Layer 7 of a small transformer language model trained on English Wikipedia (14 layers, counted from 0, width 128).
A neuron adds its activation times its output weights to the MLP's output. To switch it off is to set its activation to zero at one token and run the rest of the model.
A neuron's activation on a vector x is GELU(weights . x + bias), where the dot is the dot product.

Input weights of the MLP neurons that the questions are about. A number n stands for n times 0.0019.
n71 (bias -0.087): -21 127 -180 145 -247 -56 50 -62 63 -93 -338 -109 -150 -37 -217 33 149 -7 -79 135 21 -47 0 -116 180 -94 -170 8 -211 -82 -31 230 32 40 -30 -150 148 -70 185 98 149 -17 -83 96 154 -7 -106 103 -4 147 -87 -213 -77 161 46 14 -101 164 40 63 14 -73 -66 11 -33 150 -34 195 111 -40 53 81 -20 104 189 294 -217 -10 147 -169 -137 -291 -115 -47 7 -194 146 146 10 -100 131 -76 183 -146 47 -94 147 91 -69 -80 -76 -14 102 -21 115 75 126 -36 -84 -72 -234 -53 86 18 -61 27 -39 -59 -18 -51 -116 -197 91 -86 46 -47 -28 64
n125 (bias -0.082): -148 49 47 44 -35 119 20 -43 27 -90 -10 67 -166 -21 142 -18 76 123 -48 96 -33 32 -124 75 64 -42 65 -127 48 -52 207 -221 469 53 -22 21 0 -115 -120 20 80 -97 -21 -154 191 -112 -14 -217 82 -31 54 -35 -45 -66 -119 107 -40 -72 47 32 92 49 -39 -3 64 33 -3 40 65 168 102 -175 19 -64 -10 74 -7 -111 43 -248 10 -105 -31 -7 78 -221 -274 -91 13 -77 -68 17 53 -74 58 7 57 -176 122 67 3 -192 21 245 7 62 -24 -257 34 80 56 -139 -139 119 291 10 24 272 65 -167 -64 -113 -21 -196 102 -134 118 141
n131 (bias -0.062): 34 88 -4 86 -64 0 53 -87 -29 68 -131 -40 -17 -48 -184 -3 -59 25 9 -40 -125 214 -106 -126 -107 -68 -186 -88 -104 -108 -32 -49 44 -238 -154 134 169 33 184 7 -19 -39 -78 -250 -134 -152 -30 -52 -36 225 82 -149 -16 10 -7 -199 -166 127 90 41 60 -130 -3 -61 -3 -68 229 -16 -3 -105 156 167 63 49 -266 -194 61 95 59 -79 82 116 -44 14 -103 79 88 41 103 16 133 39 23 23 214 -104 31 -33 24 124 -20 147 239 65 -146 20 -145 96 -92 27 -116 -20 -37 -312 37 161 74 7 126 -108 132 195 58 -113 -96 -98 33 -3
n134 (bias -0.078): 29 136 -83 108 18 -160 -86 -28 138 60 190 -100 -85 -104 21 37 -27 48 -67 -115 -181 -33 -54 29 34 -154 -94 -226 -254 -28 -93 -258 40 -4 -42 189 -175 135 -54 -89 47 95 103 33 350 -107 -65 -154 -57 240 -206 -77 -47 -87 -318 85 -53 51 46 26 58 -151 186 226 -52 -16 65 11 188 213 43 -39 -17 -194 -17 89 168 64 7 -197 57 -59 338 -59 -158 -200 -53 -44 80 11 61 7 109 173 85 176 37 146 -88 14 -142 39 144 127 -195 -94 117 -59 -85 127 -26 -161 -33 84 -22 -28 -7 32 39 -41 160 -56 -30 -53 197 0 35 33
n145 (bias -0.096): -31 271 -102 17 132 120 -14 17 -128 10 -10 -345 -149 -32 105 -145 -7 -105 173 -138 -126 109 -88 75 78 -88 -134 -44 -118 -162 -20 -51 67 14 -43 110 28 -31 107 -10 238 84 -130 -59 -242 -188 -76 -14 14 24 -58 25 32 -70 103 -81 17 118 73 226 97 -219 86 80 -57 45 10 -152 76 21 14 161 52 -34 -194 -68 57 -95 -50 -58 276 71 -84 -258 275 72 -258 -39 43 -151 -25 20 40 155 -7 -206 -78 24 172 61 91 -7 -35 74 57 -14 73 -113 170 -104 -14 -137 10 7 -59 23 -83 34 110 30 -198 128 -28 101 10 -217 34 -35
n180 (bias -0.086): 37 -96 -156 -3 -41 305 60 -3 -26 -137 -109 -6 -388 -183 46 -100 -21 -80 78 -114 -23 -93 7 -10 215 -106 -178 161 -118 80 -87 66 -194 -56 -4 176 -54 -146 74 119 191 -33 3 -57 -222 -233 -121 108 -80 -71 -26 -198 -114 71 -7 33 -20 91 61 -122 114 141 73 68 73 58 61 201 40 -24 -33 29 -338 -102 29 7 68 46 146 107 -23 24 -68 -103 43 -127 60 107 13 -10 131 -216 75 -92 10 151 115 0 -10 3 3 -93 182 73 133 27 88 -48 -96 -34 -107 -83 3 -174 -81 -75 34 0 -127 32 179 114 3 -29 221 42 26 10
n202 (bias -0.109): -209 113 -109 103 14 51 48 -213 -85 104 70 58 -61 57 78 -14 -134 -33 35 62 -117 32 -7 -69 -96 -137 28 -73 49 -89 258 -105 -84 147 40 146 -70 133 38 7 219 24 14 -66 -57 -175 -83 -284 299 -31 -3 298 150 -73 -110 -44 61 -56 76 161 0 92 32 -73 -161 209 -119 -81 24 145 161 -83 -185 -193 -13 -133 154 129 -11 -79 96 -85 -167 -148 -186 72 -44 18 63 -107 80 111 108 34 49 71 -68 99 81 -71 220 -221 258 -112 29 100 73 -181 -99 -94 110 -137 -66 63 3 43 -163 -122 27 -46 -65 92 0 -17 -10 69 71 -87
n233 (bias -0.015): -116 86 -36 123 -81 -162 99 15 -90 11 -144 -238 -138 -83 -155 -59 -218 33 32 126 -104 -82 57 -179 103 90 88 -37 35 139 -81 -19 -66 12 177 217 -4 8 112 121 -11 360 230 115 -67 -133 -76 -16 -50 93 -87 238 -170 -54 -19 -56 -124 42 -29 -12 61 4 -55 89 -20 -183 -59 151 96 235 -15 -159 119 -4 -95 299 -63 120 95 80 -72 35 -46 -196 206 15 271 43 178 -82 101 22 -194 75 22 7 4 246 172 -68 -47 -106 39 -60 -48 -111 116 -224 -45 27 12 -69 221 12 62 -115 -313 -241 61 -154 83 47 189 -358 -65 51 120 150
n313 (bias -0.106): 89 -79 97 139 281 12 -168 -191 50 -143 -63 14 -125 41 18 309 46 216 -61 -59 -195 -135 -82 15 -152 60 26 31 -103 -193 -60 18 123 49 108 53 19 -312 -225 -14 38 -147 123 -169 102 -62 -91 -69 -47 -156 -174 -11 -104 -81 76 -122 -151 4 39 213 -158 105 106 275 -11 56 -11 270 88 49 36 28 97 50 -63 130 89 234 -144 47 -11 15 11 30 4 -11 19 68 138 -178 -170 47 57 -151 -52 122 -239 -69 191 -29 -111 76 -90 47 38 -22 -26 -113 -108 148 -30 44 100 -45 11 -99 -63 234 157 -137 102 -49 155 -39 142 -112 22 -331
n336 (bias -0.082): 104 -112 -7 10 -194 102 -30 93 -3 -48 -10 -31 7 85 -36 201 195 9 -89 112 -77 -159 -357 118 34 199 23 42 -147 -67 54 -68 -24 -17 -59 17 124 52 -206 -62 59 -29 -71 73 82 -115 23 59 36 264 7 162 -69 274 -79 -75 84 -117 28 110 182 -143 34 -181 144 32 -89 -225 110 0 26 29 -103 78 -76 46 -19 84 216 -240 -105 -78 161 37 43 20 -168 105 218 -109 7 -55 -45 91 129 -172 -48 -7 -44 133 -134 -52 119 36 -107 186 -144 -252 -127 20 -7 -63 7 37 -23 -74 -67 -20 -73 13 98 24 78 126 -82 -51 98 -123
n354 (bias -0.052): 194 -7 -105 118 -151 102 -39 -3 -133 -14 -249 3 -210 -239 257 95 162 -135 96 14 100 -153 -34 -25 -188 171 -132 61 47 99 65 179 -40 81 41 -11 148 -71 115 -56 53 189 -47 -211 7 -64 -28 -123 -85 -76 -310 -40 -91 -32 64 -224 130 -90 19 115 -29 -102 270 90 -7 -89 27 -11 283 146 -167 -62 23 74 -184 222 21 53 -67 -57 -11 -95 -14 7 50 28 162 -62 -14 17 -75 52 35 -38 7 -258 74 -95 55 -207 -199 -151 -11 21 208 104 43 -15 158 32 -132 -128 130 -160 72 -117 -295 -102 -68 -3 0 -26 29 -7 -96 10 56 43
n375 (bias -0.067): 155 -73 -11 -43 43 -38 -154 -52 -127 -94 -145 -103 15 -151 -166 11 -132 374 227 -32 -131 -18 0 -25 -81 29 -304 0 -29 -14 -196 148 25 -26 -399 207 69 28 47 -39 260 -130 -29 -7 70 -32 -182 127 -178 -40 57 153 -219 -51 82 -204 4 -43 49 156 72 -11 74 0 -52 124 254 -28 252 -92 68 82 -94 60 -14 -7 125 -77 -4 -121 -82 147 -4 -147 -50 -71 -42 -70 159 -108 -30 10 21 140 -58 -35 78 138 44 -35 80 -39 -15 106 -41 -65 62 63 -113 -116 107 -178 174 106 -4 -229 61 123 -125 109 110 -11 -59 77 -11 -89 134 -122
n381 (bias -0.071): 181 -82 -53 67 -141 102 -56 -22 -111 -32 -78 -6 -144 82 -13 120 133 190 112 -57 -3 -44 -46 3 79 30 10 167 -265 16 176 -176 -108 -131 -45 86 20 7 -50 -92 34 202 -34 -77 -34 43 -33 250 -7 87 -89 -166 -122 20 -69 -49 -124 37 -20 111 47 0 -62 17 -214 -79 -96 111 104 27 -179 29 -257 26 54 76 87 16 121 106 59 -31 208 -116 -20 63 200 133 -80 78 -21 -195 -152 319 -28 -72 -110 -96 -58 46 -44 0 92 59 -309 107 74 -120 -69 0 -31 30 189 -71 51 -26 121 160 -43 -67 56 161 202 -94 235 -83 -10 -47

Output weights of the MLP neurons that the questions are about. A number n stands for n times 0.0032.
n71: 9 76 -34 96 -123 72 141 -111 27 81 143 -52 29 -9 5 -49 -20 -80 22 -11 51 119 60 2 -49 -31 -79 77 65 -165 -11 73 -47 -78 -86 52 35 -26 -46 25 16 -48 18 -124 -78 52 59 -34 52 -98 78 -47 -87 -95 -50 -8 -18 -12 -134 -11 -128 -47 -32 -115 -23 31 -43 187 0 -84 80 -48 9 77 83 -38 9 -36 86 0 -18 -17 13 -63 83 69 98 -4 102 -67 135 -121 135 116 73 127 -164 13 -35 91 -22 -88 -12 55 49 -16 -166 11 19 -12 -122 113 -39 48 -90 152 -84 -88 -17 -4 36 -36 32 -140 40 66 -88 -2
n125: -4 -131 56 71 38 10 -35 -115 -55 67 105 81 48 214 14 18 28 -39 39 8 -101 -23 62 189 -112 -76 -38 -60 -28 -27 -88 11 -36 -37 11 102 -21 -22 38 4 -96 -35 27 -38 52 -152 75 14 -48 2 25 35 16 76 14 -58 57 54 48 -62 -73 14 -53 -24 45 96 4 -114 10 92 -74 7 25 -16 -15 -61 16 -65 131 39 -75 -2 6 46 12 -50 -46 -77 -96 106 65 76 -61 -7 47 90 114 106 -54 56 37 -89 -21 61 58 16 71 6 -32 -31 -97 -2 38 -28 -35 6 -135 -66 -141 7 -65 -34 27 147 -95 -41 -32 94
n131: -5 91 35 -72 -18 132 -33 23 -108 2 -19 -125 -13 -63 -81 58 -44 -148 33 -60 -13 30 2 12 13 23 97 -115 -62 -41 -72 -46 16 17 -8 39 33 42 34 -70 15 -7 -2 109 71 -41 -87 -40 17 -71 -28 -11 24 2 -13 -58 61 -44 -143 -4 36 13 -72 -115 -127 -48 -12 57 -40 29 88 46 21 -33 58 10 24 37 66 16 28 -19 59 -3 -11 -31 -94 -28 18 29 43 -19 -14 112 213 79 79 -75 -81 -11 4 -4 6 51 25 -27 -37 59 -134 92 42 -67 10 -2 135 39 118 81 82 -6 4 -7 14 -108 -96 -69 31 15
n134: 0 -39 -100 27 56 -36 -24 -15 -41 -101 14 -94 42 160 -76 21 -60 90 -19 144 -146 -26 7 12 -138 -94 -91 67 123 -76 2 56 150 -36 -31 52 100 -119 -43 -19 99 -7 -57 -152 -54 23 -203 31 -16 81 -9 -101 -21 59 -77 24 94 -96 125 -33 66 -5 -16 44 -110 66 41 44 50 225 -136 43 22 21 61 113 -14 -14 -45 20 -9 48 -91 20 -40 37 49 62 -63 198 112 -11 70 13 97 30 -23 -114 25 -74 119 -75 88 -34 -103 -40 124 49 -2 177 -2 46 -114 -39 -95 -15 -37 -10 -22 -70 -100 68 39 -17 -64 31 -112 -30
n145: -51 -9 107 34 -101 99 24 -39 -76 27 13 122 16 -13 -4 -51 15 -118 214 73 -23 42 -128 124 49 18 -8 -131 89 -62 59 -22 -48 -38 9 70 -37 16 47 4 -26 -52 -55 -79 -2 -121 -57 -46 -112 14 -45 -22 103 7 24 94 -4 -30 -12 -112 2 41 -38 33 2 113 -8 -72 78 -32 34 6 2 -17 101 -50 -69 137 82 113 -58 -6 -34 -18 6 -39 83 28 94 179 19 94 -33 2 -123 23 -122 -52 -88 16 -14 95 -69 32 -40 34 -12 -54 -155 -34 -17 43 -17 -152 43 31 18 0 86 44 -166 158 -25 -52 -63 -6 43 21
n180: 9 63 -42 -38 -124 53 -40 -13 2 56 73 -29 -52 -110 -47 -66 58 -47 -219 -165 121 -66 90 -10 2 -4 -86 -73 -62 78 175 -2 -17 32 16 -2 -12 -54 70 11 62 14 16 102 -18 9 -98 31 -30 -32 -35 44 -44 25 -25 -9 -124 19 101 132 66 66 -2 27 158 -2 -29 247 -29 -14 -111 -15 -13 -31 20 -60 -179 51 -32 -155 -25 -87 -137 -24 -32 5 -33 111 177 36 6 2 116 49 -19 84 180 -160 -107 95 47 27 -55 -26 71 -13 46 -60 52 53 12 63 -150 124 -79 -22 -51 -52 30 57 -18 85 -130 -44 -26 79 77 -34
n202: 24 -103 -10 89 7 -11 -31 41 0 9 22 118 -112 -125 -9 47 26 21 53 97 -92 -53 -128 2 -34 139 -113 12 -76 -51 66 50 -28 -10 -76 -10 116 -54 -96 28 -14 -93 -58 -39 25 -88 88 -137 24 2 129 46 9 55 -85 46 -6 -20 57 4 -126 65 -2 99 -56 36 -129 -76 32 -63 13 -46 -110 35 144 -80 37 179 -26 134 -44 23 77 -37 52 -76 -12 33 31 -75 -16 44 21 20 40 -47 -102 55 -19 -15 61 66 5 -68 -73 87 122 -48 49 -66 -38 -116 -77 -69 -21 39 -26 119 123 -65 116 122 169 112 -66 -53 6 50
n233: 71 -36 -156 97 -18 27 -110 -59 104 -8 2 60 -14 -76 -16 -2 60 115 148 -20 18 -65 -38 -59 -69 -137 45 -9 79 -39 -60 94 25 0 -9 -69 -42 -43 -49 -15 -14 0 -61 -36 23 62 40 29 18 34 21 31 -14 31 -79 -62 -14 57 -472 49 -86 -71 40 31 -46 106 -37 45 90 -87 71 -88 -9 -30 -45 -38 110 -30 20 -37 70 15 45 -56 109 -12 32 38 -86 108 98 42 58 94 7 15 76 7 -59 -44 -109 -78 0 51 -40 58 76 129 -91 76 22 -108 7 46 -70 155 23 -90 34 25 30 54 -11 -43 -28 -2 -53 4
n313: -39 -44 13 2 30 83 -58 156 24 179 -132 -49 9 -80 76 -217 -112 -68 174 78 -51 -172 30 12 97 74 49 33 -68 130 2 42 -62 39 8 20 -7 90 -51 -26 27 -21 7 137 -4 -71 -26 -76 28 130 161 67 9 30 -114 54 23 82 -178 29 -46 19 -61 0 -96 59 -111 63 -51 -90 -17 -26 -85 38 -89 101 -5 40 21 -107 -92 9 -80 75 122 -51 -22 -47 -71 -155 69 14 -71 79 82 -57 103 3 -164 -38 -158 41 96 73 94 104 -26 -70 115 -10 70 71 21 -115 69 -7 -102 -55 -31 43 0 45 132 -70 -31 -40 39 -30
n336: -4 -10 -17 51 -36 56 162 2 58 45 -151 -151 -4 -9 -5 -185 -97 -57 80 41 2 -108 -20 38 18 -95 109 -21 50 -118 17 -85 96 0 -14 38 137 -82 164 -113 -38 228 44 27 -28 -91 -126 -63 -84 61 26 154 23 0 -15 -88 -42 -21 45 129 107 -94 -16 -29 4 40 17 -22 -29 92 113 8 -69 -45 -39 38 121 -48 54 -86 32 -49 33 -11 70 -5 -4 -13 -90 -94 -19 96 41 61 105 19 -77 -124 18 -39 -83 -24 -12 -33 -61 -117 77 98 -31 -89 -35 28 -133 -6 -39 48 -55 -49 9 110 41 88 12 201 -64 85 73 -29
n354: 36 -78 26 89 42 -44 95 -28 107 -106 232 -17 36 -31 -15 -100 -15 0 205 19 80 73 -135 25 52 -61 108 -28 -188 -76 -97 -126 69 35 60 186 -111 71 25 73 -13 -137 -11 55 -69 -53 -34 -32 36 6 58 4 -61 4 19 -88 -46 -22 25 -6 -4 -4 32 36 -5 115 -20 -105 -48 -156 82 -106 56 30 69 47 28 38 23 -2 -40 44 -33 14 32 -2 44 -92 2 54 88 10 27 -21 -20 61 -89 -122 -42 16 -49 -43 -93 35 -26 -23 -42 22 -81 42 46 -40 13 84 -105 156 5 -76 68 17 -62 61 -49 -23 -42 -73 58 96
n375: 105 -85 -22 31 65 42 -71 -75 -47 39 32 65 0 49 9 -22 2 -129 240 -116 5 73 36 157 0 -55 47 -8 -97 -14 -49 -12 19 0 42 23 -19 -42 -44 -209 -157 80 -2 -102 -65 -9 -89 -12 -34 -25 100 11 -155 39 -44 44 146 -54 18 99 49 -7 79 -111 0 83 -20 -34 82 127 129 117 -26 36 -54 21 -57 -75 143 -90 68 119 -90 -19 -52 -9 47 79 -85 -7 -40 24 -24 86 115 -55 7 16 62 106 -28 -11 174 -38 -86 -22 56 -109 -14 -26 -63 -111 -43 52 -118 -57 14 104 -62 60 -191 18 -75 -38 60 25 11 -51
n381: -4 92 84 41 87 15 44 -81 -4 21 96 -91 -14 -169 -57 -66 40 -46 -91 6 32 -83 -39 -96 95 13 -142 -14 15 -26 49 -74 86 -25 -28 95 -146 86 190 6 50 -51 38 56 126 86 -42 -56 92 29 35 -96 -46 -102 -2 8 108 52 -174 13 70 -58 -98 62 61 49 74 -74 -43 -119 98 35 44 122 59 0 82 73 -44 34 27 85 112 -69 46 -62 -45 32 79 -76 -68 -102 -96 -5 -87 -33 51 -139 -70 -136 46 2 4 37 4 30 13 -20 47 -58 24 0 8 23 -91 83 -44 -30 -35 77 -46 63 21 7 -96 44 31 -6

Each question names a token from some text and the token that comes next. It shows the vector x that enters the MLP there. A number n stands for n times 0.013.

Then comes g, the gradient of the next token's log-probability with respect to the MLP's output, scaled to length 1. A neuron's effect is roughly proportional to its activation times (output weights . g). A number n stands for n times 0.00081.

"was ", then "transformed "
x: 0 22 48 71 -3 27 -32 42 29 40 -1 8 130 -11 -4 -44 50 37 -23 43 -40 -55 40 213 -49 84 26 -71 11 -18 -134 59 -5 45 -76 -97 -53 42 -76 89 -39 -91 77 -11 128 79 38 6 -33 3 57 37 72 -7 -26 -30 -19 42 -268 21 -20 -35 -5 23 7 83 -51 -51 6 -6 16 27 62 -17 -51 -118 1 24 -82 45 24 47 21 -47 -6 -69 65 -62 -79 -27 -6 -92 -53 -37 -8 -12 -62 35 -32 25 -21 37 -7 -23 11 53 -18 -121 28 36 91 124 25 50 -34 3 3 103 84 23 -51 24 19 89 31 91 28 -6
g: 81 -30 -53 -18 -185 -92 10 -107 -98 -120 0 -94 29 -162 14 105 75 27 14 88 -123 -198 -24 110 111 -31 23 2 -113 77 -211 71 93 64 -4 137 -91 23 104 16 116 -137 60 -70 150 83 -22 156 12 -17 -5 -111 -170 -68 -43 111 -90 91 16 440 -102 101 -36 49 65 29 -23 -25 127 39 10 -55 -115 -197 133 -9 31 5 118 -2 -31 109 -316 19 -73 15 2 78 -164 -85 88 -60 -31 121 199 60 -57 -41 -45 -133 -64 80 -29 11 119 -20 290 -140 156 -13 174 -219 148 10 -1 -117 -215 68 -194 -77 84 177 32 -62 -18 81 -71 -11
Switching off which neuron hurts the next token most? n313

"the ", then "People"
x: -62 -28 -41 4 -4 47 44 9 47 -11 -18 14 -18 54 6 -1 -32 -2 11 -29 66 36 4 -14 6 -29 44 -33 2 36 -39 -54 -30 19 25 -2 13 7 7 -12 24 -23 24 43 -24 27 -35 41 -27 -23 20 -6 28 -24 -4 30 56 46 -308 -26 32 21 26 -3 -15 40 50 20 5 -45 -57 44 -46 55 41 33 14 -11 59 63 35 -29 -25 32 11 -33 36 -89 -63 27 -12 36 -71 38 -97 72 2 -61 -23 2 -2 126 -70 31 -19 -23 11 13 33 -15 38 248 -20 5 17 16 -10 9 74 30 -8 6 43 -31 44 18 -18 -37
g: -4 157 39 -50 77 -58 -2 73 -79 -163 22 -140 -43 -154 93 55 -54 131 9 37 90 63 8 57 10 97 -164 -98 14 -91 98 122 154 -31 6 -22 78 83 -11 99 -50 320 43 -213 -190 171 86 194 53 62 -13 11 -229 49 40 82 -127 54 44 -97 -43 112 -100 66 2 246 -100 -150 -43 -139 -56 21 41 153 -129 61 -59 15 18 113 123 -2 192 -3 -38 -66 -138 47 -56 -89 -39 -79 137 224 3 -47 -3 -94 -25 106 -178 -20 -61 -5 -76 -59 41 -191 4 -97 21 131 -10 -197 -122 393 -100 -73 -36 -51 -232 120 27 -74 21 -211 87 -26
Switching off which neuron hurts the next token most? n381

"career ", then "at "
x: -1 -2 21 -160 23 -39 63 104 116 37 2 66 10 51 10 51 53 26 -40 37 51 -39 102 70 -58 3 138 57 -16 100 -53 -32 95 -23 12 70 35 -22 -22 5 22 -4 -62 72 -39 -19 -44 6 -27 12 50 20 149 50 -17 -2 -12 36 -295 -35 -18 -53 -17 -11 0 7 -16 -1 -33 -22 15 -20 90 -3 33 15 7 -39 -31 22 36 -75 -44 51 -48 -3 -24 -100 -67 16 33 -4 -24 -9 16 52 53 3 -14 -14 16 -55 -2 -19 -110 -19 -8 -23 53 -68 49 96 -81 71 57 -28 46 34 6 -27 -19 -19 30 4 -4 -41 -29 92
g: -199 -137 -63 -5 78 -126 -46 49 21 186 -68 59 105 -23 -54 125 73 -99 156 113 129 -49 -100 82 141 44 -81 57 -188 14 67 -179 -249 -210 78 118 15 45 115 -11 -128 96 27 -53 43 177 175 -117 95 -89 22 111 119 116 -200 -210 -133 185 49 18 -105 -204 -170 94 -111 136 91 -244 121 179 172 -66 66 -148 -69 24 -23 -126 -4 -4 -97 -98 33 -11 130 -60 102 -130 -7 38 -41 57 -129 -67 162 -29 3 -28 9 12 -47 -42 -33 -78 202 -2 -111 -104 77 -94 -71 -97 8 -105 -121 64 78 39 21 40 226 -79 85 58 138 178 -90 117
Switching off which neuron hurts the next token most? n125

", ", then "the "
x: 21 -29 40 -45 1 -145 17 33 22 0 -41 62 57 -11 -4 21 59 -40 27 -68 8 45 -72 -19 -54 -74 21 33 40 31 -16 64 -69 -38 10 -5 21 -15 11 40 -21 -34 34 -35 11 52 28 57 6 -20 17 -41 46 28 -22 -60 -31 -32 -297 5 -9 -61 -27 82 71 -11 14 25 80 28 8 -75 49 34 34 -5 6 40 -35 17 33 30 -98 84 -17 23 83 -36 64 -25 -41 36 -75 6 -6 56 -53 44 -8 -61 27 19 6 53 -17 -40 49 5 -27 -72 28 106 16 6 -47 169 53 11 -60 -17 -19 -76 40 38 24 25 29 -7
g: 94 -162 -38 45 131 -16 -86 -10 -89 -4 -190 -6 65 -72 -136 28 -22 -6 -89 -82 -130 -66 135 7 41 102 30 -184 75 -95 -122 275 -71 34 -52 -55 210 -11 100 163 -103 82 46 37 -2 -191 -123 -26 -151 -62 34 191 -151 105 157 -168 -100 -53 -6 66 -29 -23 -45 -121 -92 189 3 233 259 130 146 -18 -27 -282 40 -152 60 146 -213 -147 85 -96 -10 21 52 -50 199 150 99 -224 11 69 43 -58 192 -42 96 11 -52 45 -154 169 83 55 -1 143 -35 -47 -50 -82 -1 -137 95 -6 1 68 -101 112 8 80 70 -196 89 -36 -21 -33 72 -66
Switching off which neuron hurts the next token most? n313

"meaning ", then "of "
x: -85 -17 19 -7 38 96 -53 66 50 -82 165 33 7 19 -29 87 38 36 -39 -57 45 37 -4 65 -83 86 39 -41 4 -20 -39 -43 -20 56 -49 -47 45 61 -51 45 -25 80 -106 -7 106 41 84 6 27 -2 -47 4 66 -22 -91 27 72 7 -260 -3 3 -40 23 -30 92 34 -112 -31 18 0 -5 50 59 -44 96 72 117 6 24 -84 45 -49 131 183 -61 90 -23 0 -12 33 -41 2 -10 1 -49 24 110 -19 -56 115 -21 -3 -28 -26 -58 -47 56 24 38 -33 59 -43 -32 73 -62 11 -58 -65 -10 7 15 -86 -51 50 -58 -2 -146 -11
g: -117 -54 50 -88 220 -88 -97 208 -23 20 -87 -23 -178 148 -186 93 86 285 -33 109 52 136 125 -169 -22 107 56 -39 -124 230 -32 109 108 24 -35 -76 138 -105 -145 155 -145 90 27 -200 -92 -15 99 -107 -202 -26 -128 47 12 -28 32 124 -151 57 -20 -183 66 -38 60 -22 65 -55 -52 -20 41 37 113 -131 162 -58 2 62 -90 -66 35 -91 -170 13 -105 59 92 275 -55 205 81 108 -109 -25 73 -48 -78 -80 84 88 143 -30 117 -109 -43 -92 -12 -208 83 -10 188 -78 -73 -160 172 -30 -42 -164 107 -173 -1 -139 39 97 67 23 50 -30 -124 76
Which neuron, switched off, raises the next token's probability most? n336

"199", then "1"
x: -128 15 -41 -95 14 13 -12 165 17 77 27 -25 149 66 31 37 -25 94 57 -76 56 122 38 43 -69 -40 44 -8 72 44 -39 -8 -33 -5 -2 180 41 0 8 -37 153 -6 -56 7 73 16 -81 -144 -49 -109 4 62 37 -3 51 -8 7 -30 -165 39 -11 -100 112 -188 65 -122 -20 -65 -15 -108 126 -39 3 -55 -9 -6 20 6 -102 -4 36 54 -11 116 -8 18 17 -89 -95 -40 -24 67 35 131 -73 115 45 16 -23 37 64 -47 -96 -74 -38 52 -34 103 -7 54 -42 152 -37 36 -200 -36 62 17 28 78 49 4 -255 -33 3 -48 -30 41
g: -70 67 163 92 53 56 211 54 62 12 -9 106 194 -29 -169 136 -4 254 86 -123 -48 73 -18 135 -38 77 -9 -88 -326 -70 152 -104 46 -4 102 42 -40 188 -224 57 -120 -226 -78 -15 -61 103 181 -9 -152 32 -116 34 -148 53 -167 33 -99 44 50 57 82 107 -5 -38 168 -75 -52 -62 -6 108 -42 69 -99 11 10 -34 -109 -75 72 -86 -37 252 -66 -141 193 92 46 91 121 89 31 -182 -96 -19 79 -29 -23 74 36 -49 -102 -147 227 -134 -111 -75 -78 -96 4 -29 -245 -82 -36 4 -215 -116 -85 -62 -36 26 161 142 51 92 30 -30 172 -82
Switching off which neuron hurts the next token most? n375

"(", then "Group "
x: -113 32 12 32 -12 16 77 -7 -2 -20 -13 34 -88 -71 -17 49 -21 41 2 -5 -115 61 22 34 95 -28 60 4 117 45 68 9 24 135 -99 -86 -38 68 -28 12 32 -93 -35 -31 9 42 61 -76 48 -6 50 -78 134 96 -46 -77 41 64 -253 -61 35 24 8 16 -12 16 -39 -81 7 22 -11 20 -3 35 12 -50 -34 49 -23 3 -1 -68 30 -64 63 54 -100 -72 -122 22 46 20 -58 120 -143 113 29 -25 93 28 -4 -32 -37 -42 49 -38 -7 44 13 21 -18 67 -9 -34 -94 68 16 -56 161 40 -65 18 45 56 -20 75 -123 69
g: 88 51 90 114 93 158 49 132 -105 112 -116 46 -154 -194 -29 -146 111 -16 -50 -90 -61 -207 -27 -19 139 68 -97 -22 -103 24 -68 192 -27 56 -154 55 42 40 179 16 -167 -9 96 -47 11 -86 -263 -84 -179 300 190 -32 -43 48 24 241 27 73 -117 71 95 129 62 -10 -24 202 64 -19 -167 -40 120 -12 -267 -126 -45 -46 -4 62 -85 -32 160 -126 125 -59 45 -10 38 -109 -55 55 19 -64 104 -166 -48 -4 -72 -272 -139 51 83 205 -4 20 -244 -72 -91 -149 22 103 -67 -27 86 -19 3 188 62 130 43 109 43 -52 59 34 108 -68 31 -87
Switching off which neuron hurts the next token most? n202

"it ", then "had "
x: -108 60 -54 -97 -35 61 -15 89 -29 24 57 -13 211 31 -18 56 55 -10 -36 -104 15 16 -9 106 -89 97 103 2 -39 50 -14 47 -23 -45 -29 -61 31 55 -13 -16 -45 -54 20 117 36 69 -57 -7 -15 106 86 -5 46 -6 -10 54 -49 18 -270 20 -21 -5 -7 25 61 106 -22 -23 89 28 -32 5 -1 30 24 -38 33 -45 37 -77 19 -41 16 89 -19 85 -12 -56 -60 5 3 -9 -77 39 -7 7 -5 26 -15 -16 -63 19 -80 -74 18 19 -15 -21 75 43 77 20 92 -53 149 29 18 -73 10 68 57 -110 -19 47 -19 73 -43 -127
g: 86 -88 35 -145 -6 68 -16 167 94 88 -12 58 84 114 -41 33 -47 92 -14 115 -3 -41 -81 -21 35 -165 109 4 -34 48 91 89 50 124 -74 -223 -41 -17 -23 -209 -81 92 -69 -90 -3 -153 131 -45 3 -97 111 176 16 4 38 -174 47 205 -133 139 -103 91 -191 -161 165 -181 -119 -54 -85 -165 167 -139 -43 -5 125 20 0 -26 51 161 2 100 63 198 -58 -178 168 -50 -117 -66 -50 88 -43 -103 114 -71 86 -138 92 19 124 21 -363 -21 -18 -19 -51 64 49 224 -165 15 -57 -90 -171 -45 163 193 124 161 142 -215 -69 -4 43 10 48 -59
Switching off which neuron hurts the next token most? n336

"and ", then "October "
x: -11 8 -55 58 -56 15 -23 138 47 -25 24 26 -42 16 59 65 13 -122 -32 -46 -44 16 40 72 10 102 -169 47 -11 27 -39 37 71 2 44 29 52 50 21 7 -64 9 117 -44 -81 23 -9 -140 -52 -28 80 -3 -77 27 73 -6 33 -9 -269 -48 -14 -52 35 -74 96 59 44 -83 -4 -60 36 -99 -15 20 40 -76 81 21 72 92 53 -122 -93 -28 76 -35 -45 31 -54 24 15 60 6 49 15 14 -24 -15 35 -39 -32 97 -6 -33 63 -44 -16 121 -23 73 47 124 54 11 -120 14 34 -84 28 -47 -42 13 30 19 -10 41 69 8
g: 149 88 -58 54 4 226 75 -43 0 167 -22 -17 -64 35 47 -100 -6 -107 96 -297 61 116 203 -18 -46 -87 -50 94 155 -82 35 -70 -132 3 -166 -107 36 20 42 -68 114 -69 -138 125 192 -175 112 92 117 126 -223 -56 -210 147 -59 -84 -13 34 -43 -97 -1 -55 -142 164 -11 30 49 -84 -109 89 55 33 -69 -109 -86 -172 -27 57 14 240 135 -26 32 -314 -5 -15 -53 -256 -107 -26 -61 -52 106 133 83 -165 28 129 38 -70 -63 -174 66 153 -16 118 97 -39 -57 -26 -100 -60 -79 74 74 225 -154 104 89 190 -52 -92 68 4 -46 61 101 77
Which neuron, switched off, raises the next token's probability most? n354